Layer 2 of a small transformer language model trained on English Wikipedia (8 layers, counted from 0, width 96). Numbers have three digits each and are written without spaces.
A neuron's activation on a vector x is GELU(weights . x), where the dot is the dot product.
The model reads these tokens: "o" "mir" " Z" "d" "raz" "il" ";" " 14" ";" " 0;" " 0;" " 0;" " 32" ";" " 12" "th" "\n" "AUT" " Franz" " W" "ö" "s" "s" ":" " 4" ";" " 0;" " 0;" " 0;" " 34" ";" " 11"

The vector x that enters this layer's MLP at each token. A number n stands for (n - 500) times 0.011.
0 "o": 522517525482511524469564464431541461477636492447581479492417511518495520511500517536500551468434388517477405408470507470563303510516505658635575420399486529475383522431533507449414488486539529431512306584646532784510516559533194371661503513482518492407482533448531483625468485453360574764
1 "mir": 589536515491577401488519469460428382478710417440623483484381564567469456522524589579552527489564578408478480415430532474342320524594510658657491481507511481455456483471493587422436452522463506422483315485649469795456452434585250370555426577437451540582449528482520592531627614522323560597
2 " Z": 536593534475545475534610439448475488512653469532607486414396493512591475504536589497521584435523461472411384481487583459421344459534516690628531546448388568412359479458499450457450431567414547434450331532752428776445498397593262393495529624450518562721433575497584533578564506385396432552
3 "d": 609545514597413511532506401331476489430677427375620476572414469445622463467481628556508554441394436403473431427600480455481337437544510681600546467535502487556498424553498472412493411524467498412475314565750511787549513476531251437556475538528438486607427603511480398566579581475378498625
4 "raz": 537619500502530518473479473431470380442673442442618455438404423459557357526526616594578540401554529404418457433456463524414351490580460659670487456492443515445457491544551521426372438556466520443493361543696517800568401495506264427606410602467423531609484573451503504576635648453323548612
5 "il": 600550570539483408556548456504475393488725419366557452519475468477442483453411598576538461448506465432456471460451406483424284519517509687559515517525508438495518509505536529414490473592463485349411353499679497786567438516528230445581443589452409523699506569542461501619585587512353514602
6 ";": 604533578514472516470486486476478409466650426452516472494424399526488556532484560589537506410448485437427467464511472428516427439450476671594728482506376481471410514510429518469558440511425528465520414557591509585629481439518176354450538522467491528568460435627474530620544493575493509799
7 " 14": 494494445464481459467549485481489507445685498492583468438367510519572471471502555535479647433491510420440418438550507407574490393556475636592517470521422493447552443499389529466570519537464467481446364565709570586457554401552166351564511520439573491523401557564509524608662478354463547787
8 ";": 513470547524465509480487492483468453468636433438493491486435443524543484491519586567509526426449511472499480490486505482504425412519424652591723479448333494513453519529419547480568516500458520430540440571582463564605484505460136297430541535476513546532453432596469517603536481561490522810
9 " 0;": 457391499520553459444563503459429451491626445392467594481428560502581494528601568620512471454442575507439429562468547492484418455437418621571580549454416489479522486473297515517610625550529526451484438502554426609558573419443164301479532608470505528571431453545451526518598472459421529833
10 " 0;": 447397488519554454441565509451424457506622457409454596481419560500584484523595553623517460455447567500437434570461536502486423466424414612567586562451413493479525491477291503517610624555534528458473433502547417610571563411445165320474529614474499539577422464558449529510597480462422534837
11 " 0;": 440398478518556449440564514446420461515619465419446595483418559501585476520590543626519454456451563495436439572459530508485428473416410603562591572450413492478526495479284497518612622557537528462468429501542411611580555405448168335471528619475493546581416473570449532504595486463423536840
12 " 32": 451430364469570453489543513411460533535636441431475463479346529444604475448496554594520568414515513471511416491554546488482518416548347608610529596459352579524544422464385442460571532562549511480455424516666527669486537390535168365515541549461534552516425585587443517571562493351472527801
13 ";": 449448510522473489475494525465444478514617461469459507493415443522572447481523558580529497439471501471512492510457480521500428433489387599570736521431322504525482526546396516483585556516473514430499434571566431563632460478454134343422523590490486594540428465613455525566538509561496526825
14 " 12": 423447370470474429491554493474447548484642523445534498473370513518649385426518555555460608425480484466501420498538508443554509415524375593549539519479370513503595452522387514474581576557495481465441381559685523586474568474504145363562531547465531546524391577579481509572622468353512578808
15 "th": 460438424537487339478615421445437521483610525390490496492404499518655420429462549539418547546519454409593489556497460560552390444536392583586542527506398522507596532631428537441565579519551502330373398546718493670527533537477099355575494613492472544585414498462462504575611532465460612641
16 "\n": 539486479495493474469515528454478525602618454446584477498453497506533469464509537573559629407528541511542509367534525520512472520524452583569548558457135471500394469547470505499552534564440535404464442535592457486539506551471102366501492584450449565617454545541502522623577474502552537627
17 "AUT": 567494425501547429522526503539413408409598491505548437430388501420477362449556635528546528392635539489491401464529646489450404486530498610564419561453386499497576465444450597506467495519437570463521489510574533758448555542493097356519541682452436549680411424435522567631688529534477476633
18 " Franz": 544485533530518467616539516531410430490558470416546492458402536459487411416542576440547602390615511341525362484542616459433284485579497582564513469477473558475517442423537518467528457579403552443516443473632522745481491522563087394453524676454514572761389485520543564622637567481427487543
19 " W": 528572484546348565555561498446464458557605462512526503430372510444680560490520627489447592373501534457397416525533582462437448366477476593544517532498385568428466482559498433503532385510347569554403413570702495709474537449557116393531499635509523548765439536481528518596597509470471389594
20 "ö": 523541535530449615609499546409426377526626431436563498530562416380575384453560630461588443300533406447458454525516575539365325410526443642490507478485470420522429440543507449509487493485386520453444482483690418770555582561456209454555537690607438505756446498546556546550651498433374455634
21 "s": 672550509535416469533434528536485519456591443459592491468447460442474509432477607497519527402410471389584444533612587479488377514465464558533569515554487458516491372529573490493415454489381567442442418602826461752582566394533116398516489627611415497659379524504559464577605558408356492598
22 "s": 674543509516422466524437536548479520457596447459588499468456449459479517450468606499523531404418468397566443536604568477495382525452460553537575525558491469522491381517575502490408453495372544439454411586834496752563554372534095400513488622594409509645369524504567488580600544424382500596
23 ":": 581483593551435508514454534497434401520624454479548519499469449517481481455540637498539542384468486522466478522583516461584402453421518555552675524537384436456480516536518496517493540509351532479551476529663505548577509354558051398448480556460500469541453472581493494623518504522419454764
24 " 4": 591490444463488507506480497444481549466633529467593496430374505516638421496510605545531536472576477538477495496584537426512516440491488561528499550535361478442615421532441480485531521563410448421503441504756514641452582402572092375560477540477574443580425520543510496577509479292424463772
25 ";": 533460554536451534483451533478467471470584447470484512514459415490573454500518613530522487400482520477487493520512495529525432442498442578541709507437319511520498509541422548497579505505420507459533494548625452554614506481476042350421493540469523572538465419600514494609544481548464503773
26 " 0;": 469386496522548479456536550447421465492584456411470600505445534483602470534598589602523437439465578520424438590492529512483428478406437556519577575453417500477554488475291516530622616553493510469474485468590422619552587410458091348468506605474498541600447447546480516520598486450415518814
27 " 0;": 456391482515554467453541554441416469505583465424458596500437537491601471525590571606529437438468574516424440593480516517481435485397435548517588583446416502476556498478282512526624617555502509470463481469580419621564570403460098364462509611478488548611437461557475518512597499455424527818
28 " 0;": 447395474509558457453545554437411474513581474433448594497435539497601469519585558608531436440471569512424440595474509521478439492390432539515595590443415502473555505479274508523626618558509508472455479469572415622572559402462105376462512615480481553618430472565471522507596506458431532820
29 " 34": 468386357474556453510531557420458540548592453428470485462363504435626451447489545557532563383531521502499444510541533487445533465522378533568554587465361554537568407458361459474568538554507489492438474490696522687487561372555118414509534573470538581551412591602494492583558505333482539789
30 ";": 452447511505472485493468548460444486513578477477452509504439424517582444484511570550537491422495510488497485528464457540496447449476416531521746525430311519520506539551394543485600552514453490440493490543592444565626458476465073380422512583487479603574444463605477513579532532557510532802
31 " 11": 431446366466476426510533505459439548489604537451522494479398497521669372425498556535477596397512485489495420512553488451530534430511380533489566526477358506504617471538379526470604580551471448480442439527713533606463570472522101401562548533471531546540403574582494507569610477364526574800

Each question shows the input weights of one neuron of the MLP. A number n stands for (n - 500) times 0.0015.

n46: 497509458419544418557543412468450480566436488377367594416508567526450423482551516466535573674450574569704444422486408497570543342621526393452498378360402417395410523500464689648434520398533518581667507580465846444701508584536532361516676551602549532438411521383426620528492528680462377535
On which two tokens does it fire most, strongest first? 8 ";", 13 ";"

n154: 329448471473591466535483358524558674615508650458447454444681433440544420515646431598485484592611611508541445394509779542604537577463418452459525537477422497537404454607494612436612513539598500394448299488495459416422451513463543575645524466453489576363560384595499589464378418483609589459
On which token does it fire most? 16 "\n"

n312: 358541457414478555404468486502530571455528598472498530450530551585551610505590522432363409590548531640492351672476633462681620515299495570603250532443444599433599651533570574583364470485567396439467501454503552521480399504405457514602466290573486520383408453381418511403601442576485521400
On which token does it fire most? 15 "th"

n152: 441500468537539561509486424387554451399552555355505425442506464524411723569498487530607348398497511466424276547516535516566449562593728616523570347526581499608554389448598539611441457398476389568398577468470715569616498414479509585510502534544445361539551521249509311458554562546544517422
On which token does it fire most? 3 "d"

n49: 469589602555448691596494262419378398602543533453444642594545502394551489618558273478459469465418544650488609429455542436554378634487499561570437444528490519614638368517475483560615402539587467575537445479499333544534500527681480520737500343478568385481516410506553392452534684488586408446
On which token does it fire most, and how strongly? 3 "d", at about 1.3

n81: 450566581416492669523466584377538677688481483486462381470587352665517552571653314515538484511370578540335626404372440479495497723418607566511641531587385474471390461635785606541506446494474503516395386550447292288609398528506557594592481472507553550459449624457633480424525528531583350483
On which token does it fire most? 16 "\n"

n143: 522550539585514650444491652508379488653563478623484567568481379620461556480354457484479348641419464516587564426292458531500589566416438561450542559520355463516420430513536481624415262340429395573566527546334404563610374471500585583441541446492585628440694529600456463559320427504498597539
Its three highest activations, in order, are on tokens 6 ";", 13 ";", 30 ";"

n346: 613560538686570633488602620305541460589476482289465478591715695463446512465472380368418597620509673530457549441425458437377598544716484350509447479549496425415560436513438418389507643514514546447565537567305693410617372639536455387497617470574445445406479545444533554572567409499504439498
On which token does it fire most, and how strongly? 16 "\n", at about 0.17

n241: 382350514536381458408536633443381439538440497499444750512450367643501464418533538472483532760372393624506546680479608493472714422331501534622561548568452570396400596492462667574311376343510471481420521540412401542489363531580519464442524384534456600439666636527298393372389484640629493492
On which token does it fire most, and how strongly? 13 ";", at about 0.34

n80: 587489539479593452312491415359578463671575492580373512436685435597520468389532387465542441666479426605341630553413577543535511666322426480447527578615455432454479568422538657439262518499492363574488474467442447514486319443600560596732542517603507530536434487551481549441416657400417616512
On which two tokens does it fire most, strongest first? 1 "mir", 4 "raz"

n273: 453458596581492526476391671544451596487393516590432533471553483602469391479542566505441372446352589500470466609598612515553513440351642467500570408430498556576520377455454544596431440557471501426538537520477559402612477517433577476488442405413681504447566542587393312513398543495479504632
Its three highest activations, in order, are on tokens 25 ";", 23 ":", 30 ";"

n383: 486619419648509505549592408465376458661514583613504447425540605451456558504452538444496392541597516455382352495536490500474483568437622589497372572628619486418647415426550387639285413487511373563461496502441506577548479436619512609560437506528532437410563406434454557445518495525505365314
On which token does it fire most? 19 " W"

n183: 580536531395661514499523476451537441553441574490467512530502466482383523551486382440500361408556528394511458588402451411470452615400674574598419450456628560515632406585560436544437437429404473557384441527442699575560382503646509673534532492643452484453535477376493510444583579555594521447
On which token does it fire most, and how strongly? 4 "raz", at about 0.36

n96: 569427535535650517511473473425579561495438589423424383660506341453494395579604405482396485440400495569471589502547431387572466571368694534645550359537434381442681563482472563371452634532401527611436646599447465425371487438638589510425444475547601446532373543513582323457509600352503418584
On which two tokens does it fire most, strongest first? 24 " 4", 23 ":"

n224: 488545547573621568374564352510400535559373474445351561477485450434367541642542439535515432520497460433553361451541491580479506568406488462514492381699475515428430429459519480483461510501507423582533415545512522663513413437589550656658565562465385519514521483511374481519504579518402438448
On which two tokens does it fire most, strongest first? 4 "raz", 5 "il"

n275: 472391704438415550376556594380506456619382457440483674471632432500525531572483591443526365665444605523447578570436558535695573410510504510492592428500579562535462492452649513542376437466576418440629546496488650542372441566421443367257535323747560424382637507479562270410266609644432355496
On which token does it fire most, and how strongly? 25 ";", at about 0.04

n230: 411395459388527550559478510567525480580476528503438491460491489549519396601611368543466451452580624579547576652408594510532405570615614521501350412327434561469508540354553574635466527513507395500487363455473599543422359546518538503599455318485668476456456391421464655529482634708465539489
On which token does it fire most? 1 "mir"

n102: 462416642564443549443415663585549527491549592491466385438657589519505453419626428359128624545240650513433651485480543605507433400309619524486430415273478443425710544408573538562480519346452538415676519518390514341660419691491492481480695534442542375389518446430384566579531572617481380510
On which token does it fire most, and how strongly? 8 ";", at about 0.23

n345: 582542613771485537463241494440361455522411510607396372510578535620523499488491565489381312577439471552419479442267585715504469550524626587522559471404509651396725340425611609531428473357458550438514615534348590348533580503428490539484522441434663545482491540414608410488492545616457471524
On which token does it fire most, and how strongly? 25 ";", at about 0.13

n238: 474471582506539587482400431347452525487514590456609495550553441461544503441456510366262499532365537445559529332443473346481367574441633520728490342551574543457631498559638538556640479598473420552428370433569441594498460406676535567558558403623566541438546588380566402424455481640520383260
On which token does it fire most? 3 "d"

n315: 286424624548495668546373356448564539628518582403440485357506525387557467485490461422508548516471476549550441552402621521743375632527413457480611445258514394498509382511497386362493612603419481678481612623449475390496556364753543410477506559620652605486501464374697648446562532442561388436
Its three highest activations, in order, are on tokens 19 " W", 18 " Franz", 2 " Z"

n267: 479458376385595451482593440497463569655479602508333541464520365561461548514570429598433455610510552612583528567389465504507538505451426406493565459393423452453485572513420654501540557470551456518628411550520439501448312511446573487459493508480487617368451592543334585519424486562537460580
On which two tokens does it fire most, strongest first? 13 ";", 30 ";"

n373: 391376602402348737533507611472474425502486602452364594505590384673455587570620554512485465440485558560444324498518490406632565444400561489535480336458527459504551624611450664527425396296465440465513562589471494483673442380585532466563523477478549557371426473579314502462438515571770403606
On which token does it fire most, and how strongly? 6 ";", at about 1.5

n364: 619623624463387621490446641540505499490511474315507458603545521527614541509543445410539396466397591510476577316521531622510421414411596636631388440489490526270566461560639337510526406658484472615420541499444485575500452575522596573454516389580594363436512406551649356403444617369438625299
On which two tokens does it fire most, strongest first? 3 "d", 4 "raz"

n367: 500469552564552599448437551406428541485335421490352446474427465557475411362466548510472264578493468454522589538537667644479526543591583547464563551541542453673480487569648424590323380362558635478500525568480427538678473719452506495491467583461533563444555589363491396397502673548376420559
On which token does it fire most, and how strongly? 20 "ö", at about 0.92

n278: 581479745620400605623428585440615455737411474421439502587587528536526598384547519553429428591499570485557427558387536392352391459508592539463524504391637570365527324385619357564416485500398584529607569511446559535562568476582489450523476474666557423380533337387497491352540529611466361538
On which token does it fire most? 20 "ö"

n369: 490458755649505581432507466376507544523589616671423492561682420520575406517661652391452505628450536617477524448411444578637433440451389413468517476464398359453561401682473404448367501511478425459584498583511498461467495502538537477483433285672677575455516529516603277450444597363343486376
On which token does it fire most, and how strongly? 3 "d", at about 0.17

n311: 381511617470431537457564378426623469543526490489407436577533546639467472520514488487391467667384482563378550508360630520572529394537518587585438494478435468522489467453433513411488725546510457495578461647443521370543380484546609357345715494589477438430480513529584605479511507413415490456
On which token does it fire most? 9 " 0;"

n223: 476507593707515444530447651417538466671537677320268616460527525561486481520626482463429452545398387578517677673414333500544472342362617466540591498480444302405470556514446372563542446374442378546558462649378333468673314429578567587372637382436721469258604598637494507496199509653481513534
On which token does it fire most, and how strongly? 13 ";", at about 0.89

n213: 521362414466429506415441435455402477483442419402461612480648582523568439499590541481414272570462490476603497422551484608436470549588441511596382430461409537632515509646604642610414550524591478457538497445576521626374448641379532552485520449571542578420607445258520469437518542497329604501
On which two tokens does it fire most, strongest first? 15 "th", 4 "raz"

n210: 479523438570600768456634510314421684611408655695481434497682409672426494613664438423578406478558577583380491403407448457504603565501561497579559497547418427562465480633511602495464310566580490466540398487506449383749332406415518591501498472390516598358401678548602612511395691512649416556
On which token does it fire most? 30 ";"

n54: 311537400292537622484585367563466551542482541491412672443542505445422533490557369348532511587585466501452451434487416621487500537489615485513376455470492641447548360390532559478542579671594409643572399452472613554299494437719565445568581411586783494495409322414672694453646424591559408467
Its three highest activations, in order, are on tokens 18 " Franz", 7 " 14", 2 " Z"

n27: 701470717393538547350451492320462517514418559587372444605590391445458648439465449420383420570504530537389487552340526450587671504403689448603612400457468474443492489493458738580559314553465499596549544468470561338457508488600492423486445475493553334458484400431526534556425475390583390563
On which token does it fire most, and how strongly? 6 ";", at about 0.65

n84: 558309508489517588508587581370569599588502472452542332440617406504364698701581468493569493455616578724548379382528568471623462510526566478484459545637464335507402376456723595587408415519521550516616561498495543333632633451404537389568547613490451380410499381285666366568580454527676441347
On which token does it fire most? 16 "\n"

n150: 452559504434552478510468573489499617622404447573459453521525436505305586660524504463510465413453602448581475628476596496572394486544737507480560320456413506644602482487456602588439526429468454516380494541477543299716583437402615400459368559509505524538595447526331379453473485563559570602
On which token does it fire most? 30 ";"

n197: 499537587411711575555495560434482509599384550444543483501490514491451438517523499467428420422567481615404443460501530516541414663513558610507487435570543425639419463647616451565370472383596368460500582524551414578529451489503498506415477604536558477434604442404544553390468507582518401474
On which token does it fire most? 20 "ö"

n337: 281302465458539509499665411507515542496448699338479553448547641554488489456621352506453539527567577602554531418453594396471496463487322417492438459454490534423453457442462435442522636515529465520580421572509587539427472543648526455707594555701447521483405500469668560305490506461553463413
Its three highest activations, in order, are on tokens 14 " 12", 31 " 11", 15 "th"

n231: 315397540429468486586527497352389569534509399482415400490445387583550409438483216470399422566361522523556677640546407420454472472523677549594498469432398562549651518350485677427545621554465630431410521542533347393398490425543590600519584500530678493454568470407253599511523557551593457561
On which token does it fire most, and how strongly? 15 "th", at about 0.46

n78: 576591579615286600575455517283456361627544443503399448654637487478383540535575537528547440429583358491358473668418567648727435365481573538410634388535470377437581444522534410526345501310437374547474554580401458385790572512552605457561461622619406383518689455449568449408513532534473417519
Its three highest activations, in order, are on tokens 20 "ö", 23 ":", 6 ";"

n261: 504512724600464595548344486492550641618361546612418568527698474474463519646625518329359332524485463580693515548375465438428450520506457509529567383607412335561573474580617534489392477576376331387743430511538510540604570604314518503564430520684767403429512400457596355452311561451390311388
On which token does it fire most? 20 "ö"